Layer 4 of a small transformer language model trained on English Wikipedia (14 layers, counted from 0, width 128). Numbers have three digits each and are written without spaces.
In attention head 3, each number of a token's query is one row of weights dot the token's vector x. The head spreads its attention over the tokens so far by the softmax of query dot key.

Query weights of the head. A number n stands for (n - 500) times 0.00089.
q0: 469468394533549421554413536650566566586516551342608565475637579356567529720395284667392601593177588339447305643434562577453533507436455540609493443416302584487573494563563555671239483335548443541506724459221387396572601421539430595562434615393470402606444429480408581579470664737528700556559406466542455400510355472636454272558557342642397358541436558648440362421553373373465539509575
q1: 423560547333496552476412389456521383587533456473541467386654612426358556386533518441382459519658511493519535459505510398505519517543464484360478500458320432349528475484548493414472524526416500576482491520486485544452491461425500336699586447498524387574453444481445423383517601400539535550611486569495518398397495553451616383519331533529588514483546296558454621410389446529581353602637
q2: 492480408675497435644468535560444542385627448455395596517383358559404370576393537321722442464236534500533468428592401775379689591623415654577542483462599435577587580503480352442478479453494676283676647384370465500596522469612362589547395506477568383369312480560547534503666531526624557480538383558500480538555477500372264514513458435414585571469470512393500527376483418363563532555556
q3: 602507504472522356560708568696367493423335533438361696437510490421336520500503333613349426445394454629629560407649536450340527274343528686638556596588622611527642404559638537611511427446461494338632630471431592304562343477426643486418382590500257435417688336420516383586544390546372602539473588365612584574694671442612555631530724397705440418518699651352467390425574364503403770596350
q4: 578629446479409301450601403600555638433490403540377507407370603366588561510590612500542254462442203722444481462481427324401573331750531581288720413500541513480570641666669510510431694620691542490640544404490615503526445643497476582645392611387555491517579453472542605357376277427576397730676514584531439422318202355377607414539528483442634583511567382751440579448363314644584361448565
q5: 527459454504441474673565537565650631455325577332480726664547512570674402476550540749422577496023603538623279551449373709579529346492534597600599653417516472423515266793476263455257462290457620383468602468416379290464672596492431591575378589413312391896458500314632532597577552396648709694721273336422410406500410714632492556577398600738323540504665268533685454237457517736593443316675
q6: 582339512566278305583586577543650493589335532496539734430481715435422482233540577263507722452591490493314477422378657478601639620403421557533583426525601434574476447599930453381403470525515487532641389318566535749353390535553450341617426401366423345648248597652480354674497355511700543517602601345460521518424360462500603357445631672287690549573341375464556401518441624528585251442511
q7: 263521473454681327526497539469528379558405315530551479693747605397522514611412692816467671667440493385668687386692433458510369697486503469550533347483542420462578456456557521590287385260511509623347589288594572576453309398417534544412475483608528354560619655464454567610487467510416662473412702553643424572522800559556415440420464585510611432308448627403395324203583321656572510361500
q8: 601468440653517447291458511479298393605388426472636308615625692349654525334688603536439567333597348644170424544440549383555297363518422352264571559607586569434417560483493791482385739493673468556455694524476589621497324754693458489601737493410551503551615652537325479365500462375452376369341446388518592383358496432493442414544397446595617476769613535649629540399694486585676507392615
q9: 306530391557295362520441692540380511540704647449391318641477460638742148363349558455316690580399554411481296660437449411529458805619551508299771624642474328467521551358662552567596469645688566288609629496338476411529574380490419387749611500429477439550620341538472529626458461482655178461523418394589441821442633595563489496431577417528360489551465585574594364379340643493658567429722
q10: 589543466606494525570517361546690565467330543520316453559448539393410824539633503571372542503338688743424354703519350383617497466462718372360601625561668422704472635533555433500615763608727420753529540500702566631477548641426550320480555615476320500500585563465392451545475355631500391545344577446238437573549467602429687458476268422414396373589582397453493514449369554580603490567490
q11: 309456631635370701158600512433244535365643516324406460567599170304554556445492737589412450451366407408591675306555680504442619410591559405529379409427460395417801488744293524484366409448441703401798321726539456532652611567448678525569747512577117684558602348545470364665560394410406361535484383527460524356492424412456471585332388565187677625620538608440382451496569674720381476492321
q12: 539544450481398721652515605226402539654406603359337567619928333524423511486372403436479748530399324400427541542597445426353496545350354462549500536545481400478455412525471607345576527478331398675696276576406536426637620496633690699297397650493643558591556736588461371462465390486579544289428474663470655596418434680403470557371515764546528533314431478419711323613681350215375470271470
q13: 288536540488776432625508710508795531512549551628547556613238321339410444384585577568405309500637573525475522708320542381843447536298624455301405566488548404547481461566419500456718204356504567449414808415388348341709583593456433605242602661496294562561637437590447400569493580461519487550476600633276500536775322534236350508557319597659302453521645555353274678451485829637583591511754
q14: 576636620492478322632304227414589353687485515237652527644433351423496625116504563588496567492431559476516496504534484375706794431567430414620361589645447540466219384574618549651484610553568497493686413614408372523666385352399579540327601448519793514290577428891435570531486232418456562599292515496508519730623398414694515577554445373428603374561745523511530527415812462478579432626527
q15: 296466686065646614504447263621449559542426481751553619466302481463575531235715563500320649461608489349623386555522512680522598375321415396551504556523431530304367526353358569515467393415249405447301519634448483381511449447323572625702413666651613303657523412496471322457514593260560288659558639324558489782444489387631629519548094410734507425639457431420538496629515360511538496409325
q16: 540329375689442514603505546539513492466535633515567545583451461722568447570492379572568547587460528426519453549482410550549519516459529604656392357521548561479406513451456579595318503434534582427510576431582437399600528477512427728269416484417535633503591624435535492579649603596410362487411487553614516503636621465476298464526656384525289436489592584489562288505467559475333484455385
q17: 353550349485647462419512678506464650662449521323625539526647448598792547500479281533395681628470561438433475552214557441520509569515505389591391456575437601582480594544564530628279482357519408611404556621364292423468443424544673672412469485464700475613440390531523491555458676520535442509615446483515571553431488486617385345654568409602318436567533515640485270479571476429423449520434
q18: 659239679423571580558577547500418455346509526567424540356527486347429580668482615421734467465445547539649538444650509664550421681464548451488437548503590439509438316472553463420633575512591528613404543604506475627514292452481292451591450460674348482373529451450557564550654530599545478553447654492240594537748532604445564573497503664401576517420481557339517553509343459553540546555553
q19: 632635606646510660661445330586560352486589393442421493517363585478352597429493557641240263393401608616475474539678537330568617578449423642628398668384521359541307301469554316417474421566434457634578514520666625528541748534497562474486593411437234740479472524284530382464549500476571508426493360434461351524782649328605582588398193613626471534627396327385633567372467680704569402580482
q20: 359397289652605389304476549551546708544440493483432386432421432633647324628606648458427543387615339461254661614296422500587532542457579637302399317455368453459656630347604490707269504590452383490375531295547526566554309358522585274644521456486405351393444576586497456422302569541470361517581510490549641559188624543542412466398683324685559473426571617296547518324679591470318375549500
q21: 737559723313507674386630300617424478570466460438401399384661661397515649533523590598500481382560316419400566531458468790565451587434452731416255686361500370617619504511239329355556519635484414628584548511598508545304412551459651371485534522477220534374492589611528687519531437438486350658549665376261618519574600291695848309613662538578339416337709618388361701633457425428419384429609
q22: 449636350489452519353372504458584524617606631577384518416333426198418471514580570515291357621493528507352447552520557350448350504333480427676803236265536455655551366588598443679411225421747446433496596364430688532451534637642426515354364656493332602500413596692571441401601409504371636698464518483489518468391525439633540510609247522640594371485355668450581350343606464107376507449558
q23: 461648550428613436574437228489470478412443430576456440620612463480415504714458540677632430389346659628465341515580472370345340625365349462424504511552433615294420555401482299374512357582417417632606541591667415679670606431424213610413511507714504456159500366404465615248374279347402496583693598315635815266273381429350288442643403394379591544333395304530456481523464345403518478674549
q24: 537613468464645500496369417651305376360258352327368461531339573663482624580312579701670560536385455459379434639709345468497529327504644428438589720496636668587427598538538624344167555375590686497420496476572500489514476601376721425399526388489576392438720571533382362573427508813490550373630536571521669610548525635439453627709614399429530562602690309504521533326527439616662621673331
q25: 434381661488309586768408543496512433275390783398508353617436496290192388342449860547552532532348620348464536468171574620463409618588543391397629622317550272477478294458417353292596704438700527599447646436534559345447419470518340586598345477153811344468586573556507792544554500651602542313292586445605584485537277584488587526634612531419402511595460304376458441354556402537412473375590
q26: 493561500485417061466316511475588500722356325560798424645485557627605576507537451588403527685617535278213338481356681478251485518541530533256704504380682430372520511362454370594356440384473474255461536468496421500623431309643504470423604400544588527459485554556541346326439576627570488493423500483609557536337493466565397167639691342486626680743395324569606625452659456357461562490474
q27: 261663491610549428651805573520516230583610599636430492403368504568554544558553604274454713520560543488212596492315351647373597565393317536683479617508520562465691500516674663480358331272470606543800615508403543580496693348544559546504385575399411646402262599755492577369313525340574539458573408751716547559483647292436731342575207504652594337521298441687367557516305617802535328538375
q28: 533596443227540327590369681279363380515587515560610543526588781446524539557630553696555662631547481516376594580649669585699429818496575618433431606621453754386518393348432662624329440570541424348538454598444394333556526386511554508590436637207496607393414539628610418560591631462556786298700574507597465261561427294613146136524644362482656568289311708616489476409474696604565566526382
q29: 566537703635640594624354381478437429242590529547561419385189435664295731461433350560349292556474386306477305364725476533639391630656564595545573496640507482540483438370328397507615553548422497500615310400703584574622395568436547481541549221326560510534276577470493603519296352478407420333563648297456372471793778594644537721464607526570424306414569485401532687556496537701278449556448
q30: 356540468545416568454393638571362353441431705329434760477574563483314313632358430492527542565375601554702248603373287604693480399376654734414417524592568650331534783680601536556552483580137486406371520438574548252554553512585488458573566740448463456607322623677277407308526593449679604662654335401464401560705659451821338643361496362565447399611466750667445155333328351377547428519306
q31: 682492362751431492697713484560461344489730545403545515586520721789334366560543611562661524476454392290508546524426431351611605589504444586543448357269462311730328342646321412615397413546326432684564534727526279362437715455525481476313488553245313402382453550315486422618568557219556438289570585292362781553548553682369438511401762543427417642586522409599436484313500396426705649394578

Each question shows a short text with each token's key, already scaled and adjusted for position as the last token sees it. A number n stands for (n - 500) times 0.0026.

Then comes the last token's vector x. A number n stands for (n - 500) times 0.0069.

0 " chapel": 579474367370536331622482591517734676517400428594503441529462612346437535312326874486440771513429
1 ".\n\n": 525471396332574352710562604487739676524389396556536451518490656355449613300358873409476710504424
2 "==": 469493329395620250724516647413881537611616480602531404419488675394492649248330727439543641451429
3 "Good": 451573458463511410618524582410810612652467471488535445349387626417327576364329742499439750442434
4 " She": 464618539471414418624590516521725607610458489555487484320385668360465496274492757475551778456421
5 "pher": 533528437571553344587553608418710590652464464565486516386463577475409546357483797441504677496514
6 "d": 581476468581559346581590584424680648592450462597594489387478583525478588375408752512499747597443
7 ",": 634427697641428431667516610500876673716463406537596667395311649388493644393385707500471784457373
8 " Rhine": 482441674533526451700431462445748648723426454553571553524501600435462535423457777598462752497488
x: 361287745589456198401458448356610567545463524361627543410447600556507323477368691438668516259414285452456356369200571524408695543452486514533549483480548488463496485389514544624364564494457463538630559487386553427412541365480473451305716470591535531397135419484470297601350538464642467513352522436510650419284669468399556485412503436423526533882587537402404633525341505264586406422334
Which token does the last token look at most, and with what share of its attention? 1 ".\n\n", with about 30%

0 "200": 587454311370539372670574601451781697520436442638446446558439671364448507314291891453550739489378
1 "9": 544609365509497362681570462403860657617461412561640409389335679374512614256266676493613730601385
2 "-": 449570366525565440630660574401863604576475444606522422413280704473449647401324658468559637504381
3 "201": 336625316507483382628616602442908647581519541669584570358291708325479443394307658527554751538432
4 "0": 497550545558472401677530484405841664595444408535389611341384641399600568379318682545660761508415
5 " period": 557492481569532381611525523375825591519511462550423589422405553366508590393343708506494756549458
6 ".": 576521518449441374712523653504824637502412394557498579415308652297492607308356769462517758487429
7 " After": 551463597483443483673600629589859559564530405531560610388342667280499547376406691427550656462474
8 " steep": 455463617559568438603573582460739552688432411518566511472419504257562559434403704470498689475453
x: 417475415554447392705521489499448561578461530444456329557619568492455448437578468413526620594638444522402542373416606528489525535586307528577611548463651529563588390588493514662350330372513422556372653533515387481443468455611194349095498372605541547444439520545476207299485543429629328620351381398438494239457572552570498515275482492410603645673418683567621642490621209378601662606486
Which token does the last token look at most, and with what share of its attention? 6 ".", with about 30%

0 " joint": 524451417370535383552573571475653629537423385554507455509452585352445564343384894470495760403404
1 " venture": 562515343408592339607486553457732669553430477593584457519369571327442555311370871428503839486405
2 " with": 471546457397501425651501651629763596648458351602534413346352648297516570371504697506608798408323
3 " B": 453586481485466491665578467462741541568466450577526485413424622359460618247522659495485710493500
4 "HP": 434552500533531432691524522467759631655393514550441563400348497435455551306397747519542852473430
5 " Bill": 547541525550499414648500520418709678638340404485433567388341482419439476310429716551502715595505
6 "it": 563504534590506467607508561484651747569498528599476556433411586448445605420429679540543863530549
7 "on": 505507555539450402591474593435633707592499493567538525485458576521455587474451690581478796485512
8 ".\n\n": 497488541470453408720555607480757674528396412545539544409339668297509637311360862417480714506413
x: 529507630473456481326367345585654480513535128464692324557510543525429381451479397409406488402572496425501435555300590445421625521481560304533550468285535472340378669544535513449243418348515470469434617571526288425435512409574510527427664455617644562392350560454530466405519649440483520554491508499503518332236606321504437291431568387332623706596524451729538676477592553368622299640520
Which token does the last token look at most, and with what share of its attention? 8 ".\n\n", with about 50%

0 " in": 567406344343577381718543612540689670593420337577500425506470621341449533308377827413530741494423
1 " foreign": 524532401436478399640534483509749533671512476646571423385401537419459515380452734510490724413443
2 " film": 421623413464470319590517548457701644627498508621603461383319570330525582371387677552477777493411
3 " organisations": 426612508410446451526540577560767611615434520567537501397350521327430567343326670528414780454444
4 ",": 365659541487500423607493657513831586635467455517434508325294649344441639378419670458476801453415
5 " such": 441638648519539408699514689632830538668539409436396592396356636428452559337443603417566682482531
6 " as": 577514604562444467658516642589856542509580420582460589429324694321459659400517636489552775594320
7 " Academy": 515410643538448577688455450560849593510517455534564593427395587378459499295424713529502738441432
8 " of": 495447636618393456687618594498832459751555399630571539457464676353506632297459640546602710632400
x: 474470568643425337663632416673620555685467509412685547540385586441600409403555595404524589435356547393605476596109483619554598501420485168526501495473495409476580522621513427521326615493472576418428558452481201506541317365525509473388554576427392416472397386585536435525512527457657416689550503428649582578403578381457417458342547359406568721775488571568685436647457497358612492522398
Which two tokens does the last token look at most, in order? 7 " Academy", 6 " as"

0 " Australian": 530440350404554371659546566468786666589435461689472453483478633384454541321347809482436711462410
1 " Academy": 513572379436519472649466478512832673513451444564573407402381645360433517266361754507470758473385
2 " of": 469559408504507400655637569507833518756548388595606449375364745368461583226449595547581708625378
3 " Cinema": 380598400508463495667539465462821643603531505629513585344376590376436450305366698604470751523513
4 " and": 405592589668646456571537547457801694654438472578444549339407804281512604416422629410558747493395
5 " Television": 550494570573399473600574474499807575590462484629383629333372555444409494266339750577495770465421
6 " Arts": 592453630565456537601491435455770645585459579631498563362407562351388511321410721587473705452399
7 " (": 622438760557374354646453570520846615603416431577544663495372693432365605309299682552494777418363
8 "A": 606475599503458588624561522450834604551481442572570567446404621225502717339452673492446737398442
x: 543378506663432274600639271466536565425580393580596542587591475304612461388361452394446359531391507381539545422373511531519462530386538510505512547427445657434584625467555385683625437373627616599255518388553309308537391243404515273278623474614503514465204601468651400395326487431468449378534370347608431376427712494426463420406427522322506623837494461473733547448523428397585368518532
Which token does the last token look at most, and with what share of its attention? 8 "A", with about 20%

0 " Australian": 530440350404554371659546566468786666589435461689472453483478633384454541321347809482436711462410
1 " Film": 555566358431453441574575537445749659567490509691588431452371643431390504278349770545470729487439
2 " Institute": 459584400465459493628478503550807666490420492575571471383353653289412522327319741542437803486407
3 " (": 406652572483470351620481561489867615581424427595567453272392759494363617289296675555496768441387
4 "AF": 389590470460506573676605510466835509553462534586435591363337657323441546363491702474514801426403
5 "I": 482500543515422543575565483442768638558463590591450553409416661403444622368410688493552848516399
6 "),": 617516639595379416721445554441888637633462399573439634344288681320467630339425711484473850479354
7 " a": 563481594525477546624564561473974593608450423546523552432417657178542754415450664497424724431361
8 " non": 468464691554422507619597527514833594578471481593524574519432619384482583386384746422466747485349
x: 478525386536348424633381600347459426588393418561794544529443591520512374404473474429441432362314458396346453527278459559542533598454464566529604371489435474490511516575664520656419362493562643512351384462511424502482467484541331329309966412643491604353524479380510488389478386346769445582456508386635334460424843520436643561467512585382577611600637762455602514501527474292599384491483
Which two tokens does the last token look at most, in order? 2 " Institute", 0 " Australian"

0 "Australian": 540437348410583357684506599466798652597443487675479455477483637400405558337350794493442736454419
1 " Academy": 510567382450529460655463497516832668520463456565569401391378644355435533282369734497473759470377
2 ".'": 508503410346517332690547628509874641519465392522541416433403687341421652251307813453483774498444
3 "\"": 387591383438423285699494535459827591542498393565490494401290675343475727343330795493504843435433
4 " When": 434622531426453387628574648521882621600574394483457520335339633229400598365386747424504718438427
5 " the": 483551474493550332703610631552869627633443368657476510359436638322399672338349769484471777495464
6 " announcement": 550477534512512394632564578535779670549438447524510548392333469299438545346318737476496793475401
7 " of": 553438641596498424649524667509778565650441379581551569456361582311526662424435666525623762498313
8 " the": 515481582531487379679590622526856593619410393655523537416446626274463683378373742503463775508424
x: 575472451683385302485638498407437534417532217463567544586524551506398505504478514400429525356601410332547536503382676631432570520449425140565595602357367393424585597595677415592341466525607566481445596425569136467433516390538560439266643518611567408461359610561476398270423471432564492494386558498575610431214569549538535482414446355437580533696433501602546646386419528558543377402497
Which token does the last token look at most? 2 ".'"

0 "==": 522406350383625291705523621421755619523495420651490497584588641403484618285311878431516642474428
1 "Background": 534508352431561348673523522475783596622443495517608451447444592312462567386409744495506772573472
2 "==\n\n": 514519364340579350756606619493809653608409429527566404458414675361490644280380848443491763479383
3 "The": 480530370453537292715578638503859598648436422631549468437423622299428660326334782459443754480495
4 " Australian": 476572496429474422729550492470853589649470501713493504347440633402435528373407745513456684460412
5 " Academy": 563531574509446528658474444511832648564430460580455632346364625385451513290406722547503737465386
6 " of": 609495583616447430669643585476835512779498417609469572354385679348458640282450618549564710611351
7 " Cinema": 582364613571430518695550468463816642627520499630589522347399575387455450312367703610479743524512
8 " and": 518384695707522483578530552439812686676425479581623542538551838265526631425408628417561757495395
x: 474488534626494273508531573480447525500544549491632433551464631356523390424430558281488431295411416568571538374267405524486643502614496334442612372530431563397594615555649507701304408530645470428605436519585118322584411472484387531411474537611535582400448344618533274310362437540548353598535556588522461253165450432437216482578481252352634538681575476561512410480473488376555350515532
Which token does the last token look at most, and with what share of its attention? 2 "==\n\n", with about 40%

0 " period": 574466388404579303613494594462737652513460413597500436526460575363438598336333870451451781504486
1 ",": 599531397344521380657481656538879604607437392498617339373364670341446605387411703444498789411436
2 " by": 457605427397537448730557645597962574598420392508551421368354655315411575482447656448593718484403
3 " Jiang": 435625496508497411732497475444790677687508399648505464293416592413506542297416735533474786471513
4 " Ru": 484546576527397421603597452483762768640534461658485528357416545390437571302474752594546715498457
5 "q": 487545599550455409613555495466770741627519543588432569403377551469452546345445731513577805486455
6 "in": 554492574571454476645536542444773749591475472625533535434485637484420608401397709573511789533478
7 ",": 601415698624427431674509595511910644667466390538590656402333656316512612422414689487493805464417
8 " a": 502439600514459557647564572492977595637429400568564527453419650175579735436450669510421733433367
x: 575491409654359371588651497313493439496647402488529531605645620407570432484328464454436389460403429426471585358358579488479486438539401277564574548368576487409548658596640539641396548445657548545294577400716303521514491362457563333297643509581452428414176639539470439383331486338583368335449486539519515450268512435413486505346454361356600568739432421582698617402582427383493369517652
Which token does the last token look at most? 1 ","

0 "b": 553444380423545376650543537455710698519396412637484440513465660405436595288339918417498794501469
1 "eck": 479494421486478429631577497416759651599387506604522434477395597430442557372403784592409774476419
2 ".": 429567397356476348692536615492860632561443423530563428432306670365448591293358712475498773489409
3 " Built": 429544400497538370622569610525857624578508400543475525388393596299510510396466773540482719522468
4 " in": 410653568530495452722565571582794665706441396618411520271331723336459551341457678485607786548375
5 " ": 459564508432503424673554560551721597586445427595469528384363634345483534352375732457506734601402
6 "185": 641416509557400481720597653453889612642420507610466579317342671325537402454429645389528753539389
7 "2": 527386613561444453651547488468791621592448403500658535441383637418618596316354699490589727533425
8 ",": 486382655620418489693514586547883627630475407469670576447330664381492592348399667486480752506425
x: 452417548577454305546536421521561541298614369594621375627545549483565337502433563294581463414515372456389525504229657462496455592426422322351719392460542482504551640504747479610305382467613528569493671486557227463442442570520444465479692555497649431312422602571550456629349580397594567604583448504423533375349580476285299351351617133354613615626576460473629558400542535472590482543588
Which token does the last token look at most? 2 "."

0 " federal": 590474391390546399660535554429744614539419489614496453522447587385416579354361893501511773441416
1 " governments": 548540414382521368597499546482790670592451553559569400430331538351456613365309723511444790461386
2 ".\n\n": 491496397339558360715568609477744671520394405563536446488467668346463623304360878409483712508417
3 "In": 432585509369466454661579600512793641595504306502525472374413648269411571427398721483615673434516
4 " June": 376665432450533408663585574492661656676444333410424522345323617349500496364344639523506727517481
5 " ": 452562514430474409629534608500706588590456422586466550417344581349467554400348740485521718563428
6 "201": 647423461552403434621637637458833619608521526620405586276299650287491415419344686506552743511445
7 "1": 530404606541444450652529555469797623613471408443630552472384571384624588408346714485631737466451
8 ",": 509380618542414467685506654535813647640463381460633602476283594353540575382384699477505697397468
x: 509439560403476313561512354568553480355598297476562342631603519522608330504365539328527506373474337366436513475297670487424521467388386375382715409518507448512473585557630439502417389440601551576447715471542282400528359598550416498452620516605631482254391550584513422639420650382528592628499488482406552262304641435331346282486557133340664703493493471593516527378569607482631480523643
Which token does the last token look at most? 2 ".\n\n"

0 "oli": 535433384424508378638508559486669712511388413611502439489478622417444545336365889468460743486447
1 ".\n\n": 521475393332574347711566607481750675527398397556537449517488668348452611300358877413476711502426
2 "Original": 419553368415489461632534604514829534596501438500556462395405548351404544358483767506564670439500
3 "ly": 458584435451536428565521615508800575647625414629483445375383683468484569371432744388469692532480
4 " the": 482553444473528320691640606535850615634414407659498478393434633371431653364352780491488772513415
5 " intent": 572530566520459447625622598503851619584411512456453588363366516327432476453403734413545765513442
6 " was": 550509596502524375570435666636861628521530440514473586380327597271484680372461650447536725465313
7 " to": 563477672531496477654505633548809653633440354499599615457361634234565633333408630448573819518391
8 " build": 489444610520540479698525643602712522620515416508582565457390588330473505314442642490525686484411
x: 582536517503400289569511376626656520508471638551397362610612565583492367504551603402632650373750415623379367439467565636421534517462460304533646577548546406545583577453621484663378554333460443661447611585535347401551477439539423361326599510558356477431395410564476457311501589414547524641424455527726589246392585541376614306370536430428501616769256412382665507374680440357596748467541
Which token does the last token look at most? 1 ".\n\n"

0 " Australia": 592443331347526366657505582498790696542414434612476407465440640393435495315302817497472754459438
1 "'s": 546488381443558351603508664524831573688394443641511436454407624372484677411412659507441730463455
2 " greatest": 483514452464561424565578554404817552631495458527527455447440581340498629434407751445449720504428
3 " achievements": 428612491447520381503517606508806624590508517561465516365348532337471521324288699512395794477376
4 " in": 414656548463493458698519664561772577684472407600470488318368648311478602404490600540588760541377
5 " film": 545513529527480380618519545447725613618539482639398617374359537282515569384422643534476723492439
6 " and": 578526654633598452600507578491810642659457473526440605403433789228493629449447654377578789463382
7 " television": 584409643589444442615557530465815557623480513634570564393384548373509540360400710571450783458428
8 ".\"": 496495523477423397701523618515753652506398390546543543410297600276488633310327835452480729489425
x: 478473632495419530326386335620612510502533149510676304482567543533457367451462392373468497326541466424545491628356587481492582558477534292572536371347535454359391685489512400414264412401507472517445673562545239463439452474556461484440657434643618544344338529511557496390470653417451498506487479449475513411241571318522444273441614354355656697667463525654618685491631532390574331625523
Which token does the last token look at most? 8 ".\""

0 " foreign": 536422378397523341628522552490689620599440443629484462488476575402438567315374894473469758429418
1 " groups": 536498396360539317640511580490738714621417429564554411445411552310488617304298836466460810472398
2 "...": 541545439380507359613546633480825603558426427463555384380377692372449642331290733478577801429430
3 " until": 427601469347526390704549595547896603564540376520542451368338641216408551448413722413556690441355
4 " conditions": 487576517443572428599560621530777592595531419557461516396425492334432520421318726478403799548453
5 " there": 442616639460468361588557595536737524601519458539414546406400600375468600318406690538534821468464
6 " become": 459576574473521418676378746645850588535556385552487522407366652303461563344463709403542667444385
7 " more": 492513607519503394602482668588799474608542308483520579458353590417433557331429719324496627486450
8 " certain": 516469575546478422680535633498777524631589410507511567502389546392508626372362705379545739512435
x: 666450490509502431588447577315619500568377286510519656557577750557311461479564378391408559300625422548464549507164713431539531614368438476591462559565520341556625450612502470605382405462445521480505454438611162525575484639468301434426725415639532433431560525487508352364501566627556368588382447410640551305293590451405435638281369340340405713549508560624700571450569448487544548555619
Which token does the last token look at most, and with what share of its attention? 6 " become", with about 20%

0 ").": 562449372327545342695527612496750663529391377597517461554489660346436578310340892425492751507431
1 " The": 526467337377555314711589641525856617613398406648522438529458659310430620306320876425440750465464
2 " voting": 426609416452504350562611549513866611641430475570598465357302525377429522300348814482496827492420
3 " system": 420603530503491362593488558504760682545389479626495552409402526316475559386373740517491860448455
4 " would": 412613573482471365537446674582831726485486469509471561351276612340468572358385670449533838403427
5 " change": 521558578445596438586509654526840588565503435537530505396392573284483568346412783449504789422337
6 " through": 580548646504536459677475645580783590623440369563525602416338688292529548320451687448547746474385
7 " the": 502485535496506341693608618516870612613396381648514538406434657259482660411359761484483776502441
8 " establishment": 454432613568483467628499576512841629512453478575584515455369513302440565368368688474472771461426
x: 525464659606506302359467534578590490645503394596535678745775506554311296484447503386507730302616389366283403433356470606531576490514535512504687577543702401585454470511715405775452447355536535546517524601654275513512462302473430369346622463590568479332379374563536516410496468432472592579284567419511470356305635455383543378459459383378506612696232491293528479445648567546529484494550
Which token does the last token look at most? 1 " The"

0 " changes": 526441376351573272600496672496796659552497428580496448492441532310434603292343872416473797445402
1 " throughout": 543483402368602346655498629557735636605523321562569370372436618297448560333403731480522706509408
2 " June": 499566364420579356677543557501681685667458329445627356394362610376456529344326638534514757557500
3 ",": 370652444392505377694494636519812637644478360488554435351301639353497600382375721445469738434426
4 " ": 448575513457490424637517592492781561568460388584515528389368577328425593403369753495550748557455
5 "201": 492487405533423398622631607439851641605517515640330612290298670296479424392328694507552746514438
6 "1": 619441638581460385656551500438840648602466414498551592425436625433589626395317733522653774509423
7 ".": 536484516470429378727530654491799634514415360541545571433283624308488621315366777461497732483421
8 " Of": 429414571579459509665590604484853509617540295473587459440336555294463699373402727401533694506534
x: 518408570775352416575549433565588571567588433415644408685631659447494459349503468461535597492445472523481515622273573547577430555216419300263450545321536605628523474648424365575542570278583536457330644639503404646587477464462417443439707526549445521380524580363509351410398646466518564527468574320581487539293670366492404461344524380349622579748441586695799426718551319325558504562424
Which two tokens does the last token look at most, in order? 7 ".", 0 " changes"

0 " Sac": 539412321440549397603519535446729659512463495647467459503500652405383575285335924444486752499509
1 "red": 452445408475532337551585516453741642568492423589532439392464579459455538344449852438463707476416
2 " Heart": 430530418508479478584496473455618624558447503540490467404436569478441575394354759589483763451459
3 " Barry": 369619439498532405685458521437768637686433416572511468306338517377465539274398706547437733521497
4 "town": 493528504512532401637453528433670688582437461555452512382420561458464513413389709583473759493516
5 ",": 553585582568481409657512620463858699667444380545342621291286668339477593401408689513488789440362
6 " and": 615460588629635425647447552503804695566451402470504590415417767255494599431432633354533734424445
7 " St": 508490618544461412612494516442707529578414492587583556448457534446413538346432698554481668542525
8 ".": 443449635578456524729531466436668664587469392530542582452385561461491539327463669576541731541439
x: 525466642590559432412516248654386439455467400403652432545586321438401462382531540478615562435426317583600496389191714418284657487559327410506541310593386493530669629641696551617296323537541575451535658460416247619379429549411484339462616434463577426596579430525546491607353537548498548506397383462549703358567692397368629413503517321463467529828450500512607520523562445456400367537450
Which token does the last token look at most, and with what share of its attention? 5 ",", with about 30%

0 " negotiations": 559441374361567340607519600496702700552418420576489445516456564319431581319304895473456803472440
1 " too": 522484403397569321543458586552807589616507403452520376379374645363472564343466697365492802483462
2 " detailed": 473515401457514387605551620518744543583555467580522425430353510419452566367407778426505687395390
3 " to": 397619544454529431651496631552766694617437329543482479314333597280525619385455630458579810505333
4 " have": 477576545426513404657450621708786571573586429584540495390353658369479632272434603368516743479361
5 " been": 506538529445553398547480679646868580508582381537441540357356650309441621366458599451459721562341
6 " obtained": 527571583454578437594549652680801563523520468437478555387362544320492615288424689359557747384369
7 " leg": 546454524521546489550505554431718576553529453553505503465433490357469617440424787488554734556417
8 "ally": 449463584580488474508512608475787561585534399519539534415338599361510627388425696392497738536497
x: 384633813700529433618383478405692572582468486558645530743554727493439457484291442398508588498542648507531544445370601593532595443560452381342402476602712488455600513650432457611275458436475422643531689472576271553514378498426397419446613482590429342430555477622564443313462507445437522685487484245662414343279758466390361389490604549479533623737442593488537558379547606330602487496569
Which two tokens does the last token look at most, in order? 6 " obtained", 0 " negotiations"

0 "b": 553444380423545376650543537455710698519396412637484440513465660405436595288339918417498794501469
1 "eck": 479494421486478429631577497416759651599387506604522434477395597430442557372403784592409774476419
2 ",": 430615384444503399667535583484890663688456387537636382312262680365463592377404713503496798446373
3 " but": 427613455446612323702506579551844657531478379405466520415341645308511519455439678355492771460434
4 " the": 489533417443573321697629619533853622618414360626506478407450621327425665380391771487456757493456
5 " lot": 542513443506506413646529530460781605610432479527438554380366552414490540367414698442430772570535
6 " was": 557500605488539359582445670641878637529517416563487572372343637240436666370484657445510758479327
7 " sold": 552499620543558401574529622577791677556461443430565569382354553243515546359413688403562763450384
8 " when": 483383678549457424660555651598882650638531361439598591483258633154496567405400653414540724440347
x: 487479410566457354439547414542584485396606358501738280620648595526553313441441396429494586452537474510385455401405671565509456375483547286406499433594570401500511582574527310456307577472594622386568604556428287534573312620459360642331669491580604450277250517453534393322382451487543470636463502262630596457323706532459274362366515323357646543683540506522501505249522584432551518580543
Which token does the last token look at most? 6 " was"

0 " screen": 543455370415552318624513590436664657531460421594485442479459590374418570338314867445534777442419
1 "writers": 552482396363493327562466624508761681618507461567516408435360521356408574351379802488433729474371
2 ".": 470517405316504338694536633487776663519410386558541434481409660339472613294332821437493730511419
3 " It": 476535415410537340687567655558813532568545460576545452384432639327481615347437692451519824451512
4 " was": 478540502455531387618465690673891615475547387599480515334369644318429642338453693422529747457324
5 " also": 547572591454472417561461620639748586532489394439513537374322704344466598321420605348500772517413
6 " stated": 523533568463472370622565601599827627538564479470443564406301535264481583362329709390570753494391
7 " that": 587483596505497440716560697562893562634560390407551609450222642287536626384360702340489742439351
8 " the": 526480569517486400695600663524899583591423384613516535426410643271440702404389732483482745480441
x: 546474432667394371460654493388467521422520244453612532563518545488368485541464466388441553346624399383537542526425722655467515497442423164557590599334386428438572590583653376570335482549614541453405557449612175464482514323544566464236679509609558383388346608569449382281467475429516472463405583463558652428277578507515554496383438314400575506676443494610541609356417516552590350393555
Which token does the last token look at most? 2 "."